Layer 2 of a small transformer language model trained on English Wikipedia (15 layers, counted from 0, width 64).
A neuron's activation on a vector x is GELU(weights . x + bias), where the dot is the dot product.
The model reads these tokens: " se" "ed" " in" " the" " Th" "ird" " Round" "." " They" " were" " un" "able" " to" " adv" "ance" " further" " as" " they" " lost" " to" " in" " the" " Qu"

The vector x that enters this layer's MLP at each token. A number n stands for n times 0.0061.
0 " se": 4 -112 -83 -42 -282 66 36 -183 -243 200 -170 -66 117 -46 -129 154 -43 101 -29 100 120 48 88 -72 -42 -453 99 -188 -114 -250 -151 100 254 144 64 -70 -115 16 -201 78 -56 70 76 93 -179 -252 263 176 126 220 33 28 -82 45 134 140 -41 -112 144 -43 281 120 42 87
1 "ed": 65 -69 -78 -34 -223 -2 69 -156 -230 200 -68 -39 13 -9 -41 94 -5 27 10 155 116 52 46 -53 -110 -439 159 -74 -14 -164 -24 143 171 188 65 46 -101 -6 -155 226 104 142 117 315 -280 -282 217 48 210 314 90 106 -24 4 189 39 -71 -125 179 2 241 72 121 33
2 " in": 53 -51 -31 8 -405 -4 -35 -179 -230 103 -66 -44 26 83 -9 78 -44 40 -17 132 136 185 87 75 -113 -460 53 -106 -26 -180 -93 36 203 115 120 -12 -121 -21 -137 226 86 120 16 300 -262 -294 128 175 104 274 66 5 -81 -3 81 196 -131 -110 141 13 198 -38 51 77
3 " the": 4 -153 -37 -25 -284 -53 95 -197 -202 154 -47 -16 129 -4 11 135 -54 33 -73 92 135 80 90 5 -123 -474 51 -191 -59 -171 -130 43 229 200 101 -21 -128 34 -69 214 26 166 130 258 -184 -263 197 184 129 202 96 82 -117 -31 211 100 -137 -80 168 88 243 3 95 79
4 " Th": -58 -59 -108 -24 -246 -60 71 -149 -247 221 -95 39 90 -20 -37 66 14 26 54 143 187 60 46 -29 -111 -397 28 -139 -69 -170 -144 164 171 207 254 -2 -217 -47 35 83 -74 127 118 201 -188 -206 193 107 110 324 136 53 -29 41 213 240 -81 -216 190 124 186 -7 81 125
5 "ird": -67 -85 0 -68 -245 -64 82 -70 -195 220 -52 4 21 -33 -29 120 72 11 14 247 143 -8 29 -51 -157 -427 4 -192 21 -170 -51 69 185 196 99 -23 -143 -114 -116 209 -55 50 240 332 -256 -208 195 84 207 228 124 27 -113 22 182 51 -54 -144 113 49 272 96 135 115
6 " Round": 44 -141 -43 -54 -240 -46 133 -154 -113 121 -83 -147 26 80 -35 61 63 40 -92 277 106 94 7 17 -75 -354 58 -183 43 -171 -50 29 267 188 86 -73 -240 -121 -115 155 -62 82 183 259 -232 -243 131 46 246 281 42 67 -75 97 82 205 -19 -225 233 71 125 -10 53 174
7 ".": 85 -123 -151 -33 -305 -85 66 -241 -246 160 -83 -43 117 113 -79 89 78 -59 -26 114 222 167 77 114 -113 -402 14 -230 -37 -164 -69 73 177 150 24 -63 -67 40 -229 192 -70 92 74 233 -171 -200 334 108 160 217 156 85 -21 38 169 100 -81 -38 145 7 132 -16 115 128
8 " They": 30 -122 -96 122 -255 -74 65 -218 -195 247 -143 -95 110 -76 -43 67 78 -5 -18 149 70 34 50 62 -130 -358 53 -235 -136 -223 -21 52 206 250 163 -122 -92 70 -114 60 -52 123 168 164 -174 -170 222 92 126 306 -10 160 -60 188 143 63 -126 -145 217 2 202 -32 68 137
9 " were": -27 -61 -23 84 -302 -60 25 -186 -293 249 -139 -156 152 -55 -81 73 55 18 -26 124 141 84 104 80 -111 -389 45 -183 -56 -162 -145 62 108 252 140 -13 -34 -39 -119 136 35 90 117 221 -150 -242 153 125 245 199 86 144 -76 80 179 104 -157 -171 246 -18 233 -74 72 90
10 " un": 96 -24 -65 -13 -298 47 -38 -162 -190 180 -195 25 40 91 -182 -58 1 20 -88 106 97 120 -10 50 -42 -318 47 -222 -103 -210 -34 -35 172 209 201 5 -92 -84 -98 204 -124 1 53 249 -186 -276 179 162 226 272 216 -26 -165 124 79 131 -145 -138 164 49 213 55 125 123
11 "able": 99 -106 -71 -50 -256 31 67 -149 -161 109 -77 -42 65 50 13 25 78 19 -44 199 73 32 74 77 -153 -450 79 -131 -66 -213 -89 22 204 181 39 -143 -80 -4 -136 155 99 179 169 346 -298 -199 198 22 192 178 95 45 -75 112 219 -50 -97 -100 196 39 298 84 107 106
12 " to": 106 -63 -121 -8 -242 -68 -44 -163 -204 102 -146 -100 137 14 -14 43 57 -54 -9 163 156 147 66 53 -105 -444 45 -113 -80 -171 -148 -14 214 114 102 -88 -153 63 -88 98 9 160 78 241 -243 -309 112 135 126 259 12 121 -101 88 52 181 -203 -181 197 1 270 -58 29 194
13 " adv": -29 48 -122 7 -283 122 -29 -192 -257 99 -227 -70 -72 87 -110 -110 0 31 -132 85 117 13 40 95 -110 -317 45 -124 -27 -249 -163 95 188 165 150 -71 -76 -25 -71 202 -66 126 46 294 -208 -209 127 149 250 239 146 61 -92 197 157 144 -90 -208 185 77 205 55 -17 87
14 "ance": 109 -136 -3 -46 -276 27 136 -121 -142 153 -176 -94 50 65 29 8 122 -22 -30 313 90 70 91 31 -162 -438 83 -194 42 -150 -19 66 240 146 40 -107 -101 -67 -167 118 74 151 235 277 -217 -232 166 94 212 177 75 50 -53 77 116 -42 -68 -135 148 102 236 99 140 169
15 " further": -13 -67 -14 -9 -221 -14 21 -161 -237 232 -140 -102 86 -35 8 64 52 13 -30 218 130 50 97 -9 -127 -414 13 -153 -31 -178 -213 18 191 188 155 -100 -67 -96 -5 176 74 91 130 272 -243 -260 173 140 187 140 61 74 -75 121 181 117 -210 -86 181 55 318 2 84 194
16 " as": 83 -36 -83 -37 -317 30 38 -180 -245 89 -200 -67 101 45 -120 80 92 -45 -30 112 171 100 24 94 -115 -435 98 -176 -13 -178 -62 -71 139 209 133 -38 -127 -44 -111 99 22 154 93 212 -165 -362 115 156 133 193 57 161 -154 123 165 189 -114 8 171 -4 140 -89 182 194
17 " they": 55 -73 -81 91 -262 -40 64 -229 -237 221 -183 -103 118 -5 -32 5 101 -45 -60 151 160 26 110 31 -144 -353 -28 -212 -166 -221 -71 30 189 219 129 -147 -25 79 -153 57 -29 144 141 173 -156 -202 221 134 117 223 31 169 -72 157 99 98 -163 -131 177 29 296 -20 29 183
18 " lost": -5 15 -15 81 -245 -64 96 -107 -206 139 -134 -140 65 -44 -62 24 55 -66 -74 188 221 77 8 14 -51 -379 141 -79 -10 -181 -48 2 197 157 118 -84 -84 -134 -79 243 79 100 139 282 -197 -262 141 64 247 189 131 238 -138 138 278 77 -85 -92 199 38 270 33 -25 132
19 " to": 126 -41 -124 -13 -236 -77 -29 -161 -213 103 -159 -113 119 41 8 24 85 -71 -13 168 164 149 81 52 -93 -435 48 -111 -90 -193 -124 -27 209 115 107 -108 -131 49 -71 93 20 182 90 208 -225 -322 123 137 117 218 26 132 -118 110 55 175 -210 -175 201 8 283 -74 15 201
20 " in": 92 -3 -29 -2 -413 -30 -39 -128 -262 89 -110 -77 -9 127 19 9 54 -4 -18 135 168 179 124 69 -96 -461 80 -102 -38 -236 -54 -35 189 119 132 -51 -82 -49 -110 233 97 167 68 238 -207 -316 129 153 102 196 97 21 -78 44 92 182 -140 -97 153 52 221 -51 18 134
21 " the": 43 -115 -42 -34 -281 -81 90 -151 -224 148 -87 -46 100 37 42 74 35 -15 -81 86 163 70 125 -4 -106 -472 64 -189 -75 -233 -107 -26 215 208 118 -60 -86 11 -44 222 41 216 187 182 -127 -279 199 166 130 119 133 109 -113 19 220 81 -150 -66 177 130 272 -4 64 123
22 " Qu": 47 -41 -19 -92 -249 -13 123 -121 -262 169 -219 -177 -105 92 -65 -154 -27 38 -20 149 81 30 64 13 -6 -330 62 -188 -29 -258 -44 -79 129 204 88 -56 -97 -55 -19 60 -134 152 148 180 -198 -188 222 142 265 288 146 97 -51 200 195 216 -59 -150 195 139 102 19 13 182

Each question shows the input weights of one neuron of the MLP. A number n stands for n times 0.0034.

n48 (bias -0.007): 101 22 -20 -7 -151 -89 -11 -127 9 -181 143 -22 175 109 33 -182 -23 2 71 238 35 1 -22 -161 20 229 10 -176 -88 139 71 128 -133 136 -81 0 -95 3 184 136 -20 202 59 -110 -6 -3 83 -186 -42 31 -55 -200 -37 22 53 3 115 -47 22 -200 -147 -18 -21 57
On which token does it fire most? 6 " Round"

n18 (bias -0.013): -152 37 85 -46 -83 -22 212 -121 -156 -34 -111 305 -89 2 113 -109 -86 150 -185 -90 59 -60 -99 -79 36 215 65 44 66 56 14 -237 0 45 -98 -106 256 51 -63 89 78 -123 -111 -175 -164 -32 -75 168 92 100 -19 -19 -4 11 74 -87 71 5 247 -75 -39 -116 -84 133
On which token does it fire most? 22 " Qu"

n75 (bias -0.018): -74 -23 -39 -71 102 47 130 35 92 -31 -224 -11 -43 82 22 25 64 -8 37 -115 129 71 -11 19 -46 201 -3 -65 82 52 -102 -16 3 -108 33 163 -155 -30 -42 -9 78 151 -43 35 -173 122 -6 16 91 -43 -175 11 10 -129 76 -116 -107 -36 33 119 36 -32 114 -17
On which token does it fire most? 14 "ance"

n125 (bias 0.002): -117 -75 -154 -139 52 98 -94 -264 -22 55 156 289 3 -132 14 -184 -129 -47 50 2 -9 276 -90 -327 -202 72 -51 -69 -13 -42 -92 8 11 108 148 -18 -60 -123 28 -90 184 148 -101 -155 51 225 -102 214 -29 -49 -49 167 31 45 -66 -174 -109 5 -32 77 64 94 -60 -38
On which token does it fire most? 4 " Th"

n81 (bias -0.008): -58 226 197 37 -20 -209 67 -18 -20 -19 -362 -20 -12 -469 -29 113 81 49 -197 -37 30 -96 110 175 -38 -55 -130 -127 -20 220 34 -7 -70 182 -139 25 239 -75 40 -181 144 107 -12 -294 70 -129 114 -37 -122 -9 90 119 -41 -78 29 -55 -3 -310 -37 -57 80 -117 56 -257
On which token does it fire most, and how strongly? 9 " were", at about 2.9

n85 (bias 0.025): -150 33 -76 83 14 136 -312 36 80 -56 -189 -52 114 -156 44 195 -92 -330 39 -129 -74 13 -160 150 4 -20 -48 50 76 -76 165 -164 -40 -55 2 105 -105 27 -13 88 210 -119 22 13 241 23 21 102 255 -1 -143 32 -34 -334 54 -47 -140 26 198 105 9 50 -183 132
On which three tokens does it fire most, strongest first? 18 " lost", 9 " were", 12 " to"

n49 (bias 0.046): -56 58 -41 -202 -53 -144 85 -6 233 -25 132 -118 122 189 -6 139 183 -22 -148 23 -44 -161 8 -14 53 -9 38 184 112 -179 46 147 -37 -95 -158 214 116 134 82 -51 41 -127 -140 -5 -206 42 42 -19 24 150 120 88 110 101 90 -64 -99 80 -108 64 61 -96 336 73
On which token does it fire most, and how strongly? 1 "ed", at about 1.4

n26 (bias 0.006): -260 -3 -120 -40 224 86 266 80 -21 -54 6 146 -111 -41 -5 -148 25 -204 -78 117 -24 -26 -72 88 -108 43 -161 -41 -130 -99 -2 201 42 164 -19 -163 21 102 124 -81 116 54 -79 -93 140 -104 -144 9 4 -35 -41 10 -73 -73 -20 -104 -164 -105 322 -93 45 199 -148 -69
Its two highest activations, in order, are on tokens 13 " adv", 17 " they"

n8 (bias 0.005): 126 99 48 -41 93 -80 134 -41 -32 -148 183 -72 241 -31 -232 -67 -187 99 99 -45 3 -117 -70 80 178 -21 -104 -197 105 -84 -156 176 -209 182 -54 105 84 -4 -123 0 86 -45 -71 -306 58 -37 162 54 -123 -186 -50 1 10 34 -109 -121 -47 -201 147 137 237 41 95 224
On which three tokens does it fire most, strongest first? 0 " se", 9 " were", 17 " they"

n55 (bias -0.004): 77 -26 170 107 19 -53 47 -44 7 -222 -24 -113 42 70 125 -3 38 -64 -125 66 -10 -46 0 -168 -272 0 -101 117 -179 -170 -43 242 -138 99 -89 282 -46 80 -157 99 -84 -56 234 -241 -188 -49 -155 42 -170 111 -174 84 -20 188 -149 -354 245 -96 33 52 -7 -94 43 -200
On which three tokens does it fire most, strongest first? 8 " They", 14 "ance", 17 " they"

n38 (bias -0.004): 188 -137 -130 -197 167 -71 199 -34 -10 -61 125 151 -72 49 -92 32 109 -29 158 142 145 -51 -230 10 -115 -73 -176 -2 -104 -290 214 97 -121 -171 -202 59 62 -113 -101 59 -59 77 -141 -166 145 65 251 299 -117 -115 -37 -36 -20 -12 152 186 -193 6 12 -131 -144 -133 -35 -64
On which token does it fire most, and how strongly? 7 ".", at about 2.5

n54 (bias 0.027): -82 132 66 -98 160 21 25 224 -140 -215 -10 -4 -143 -15 -8 118 206 60 109 -1 63 1 25 171 100 -124 44 -89 -113 -8 -37 -68 23 124 -55 81 -84 139 128 -62 -51 -293 98 1 -120 120 94 6 -66 118 111 80 48 0 -87 -136 90 -25 300 -21 -29 100 21 -36
On which token does it fire most? 5 "ird"

n72 (bias 0.019): 66 126 -165 -96 74 -29 187 93 -2 74 -96 -24 34 -32 174 77 119 312 -193 48 51 14 -34 -29 -29 -86 -86 99 112 99 -11 86 27 -51 -27 -56 21 61 146 -156 -89 43 211 -78 1 -325 -32 49 -270 38 21 138 87 -50 -135 -90 120 -51 -82 -4 -55 -4 3 -85
On which token does it fire most? 14 "ance"

n2 (bias 0.050): 90 -65 -24 102 36 -84 30 96 162 182 21 182 31 87 190 110 31 58 -139 145 -91 -117 -81 112 -105 -97 22 34 -124 181 -85 38 0 50 24 -82 141 -214 13 40 159 101 138 -53 -36 -2 61 70 -65 -31 29 73 53 -194 -72 -144 -9 165 -113 -15 -81 20 -122 70
On which three tokens does it fire most, strongest first? 14 "ance", 11 "able", 21 " the"

n94 (bias -0.012): -7 -43 64 118 -140 -57 -45 80 -202 -133 -62 -16 135 -128 13 -52 94 -129 -55 -59 -115 34 -124 76 27 148 33 103 11 -44 9 242 -21 13 -148 -157 -51 137 -114 -157 -100 -18 49 -28 58 0 -146 -105 149 73 145 19 -22 -77 37 83 36 -24 17 -96 -14 -35 -183 -5
On which token does it fire most, and how strongly? 9 " were", at about 0.089

n25 (bias -0.003): 226 228 -124 -99 -64 -385 226 -135 124 -91 -317 -128 38 -30 41 203 -59 66 -358 25 -61 -104 155 -235 -226 -395 50 229 -44 187 158 35 -275 90 25 -44 153 -277 0 -119 0 -88 -33 -114 -164 -55 -174 58 -197 -126 -61 123 -43 -67 -72 -26 -84 3 -85 -29 -111 57 50 -157
On which token does it fire most? 16 " as"

n122 (bias 0.024): 40 160 -51 135 104 -89 35 -45 128 99 -90 20 57 -158 29 114 46 -229 8 -24 44 -89 -45 -48 -46 46 -9 185 43 -17 -22 43 85 76 -190 -139 -69 -134 -166 -72 112 87 91 -71 -82 85 71 -86 -6 28 79 -16 26 -30 -129 -174 151 -131 -107 -73 92 -21 -46 67
On which token does it fire most, and how strongly? 14 "ance", at about 0.28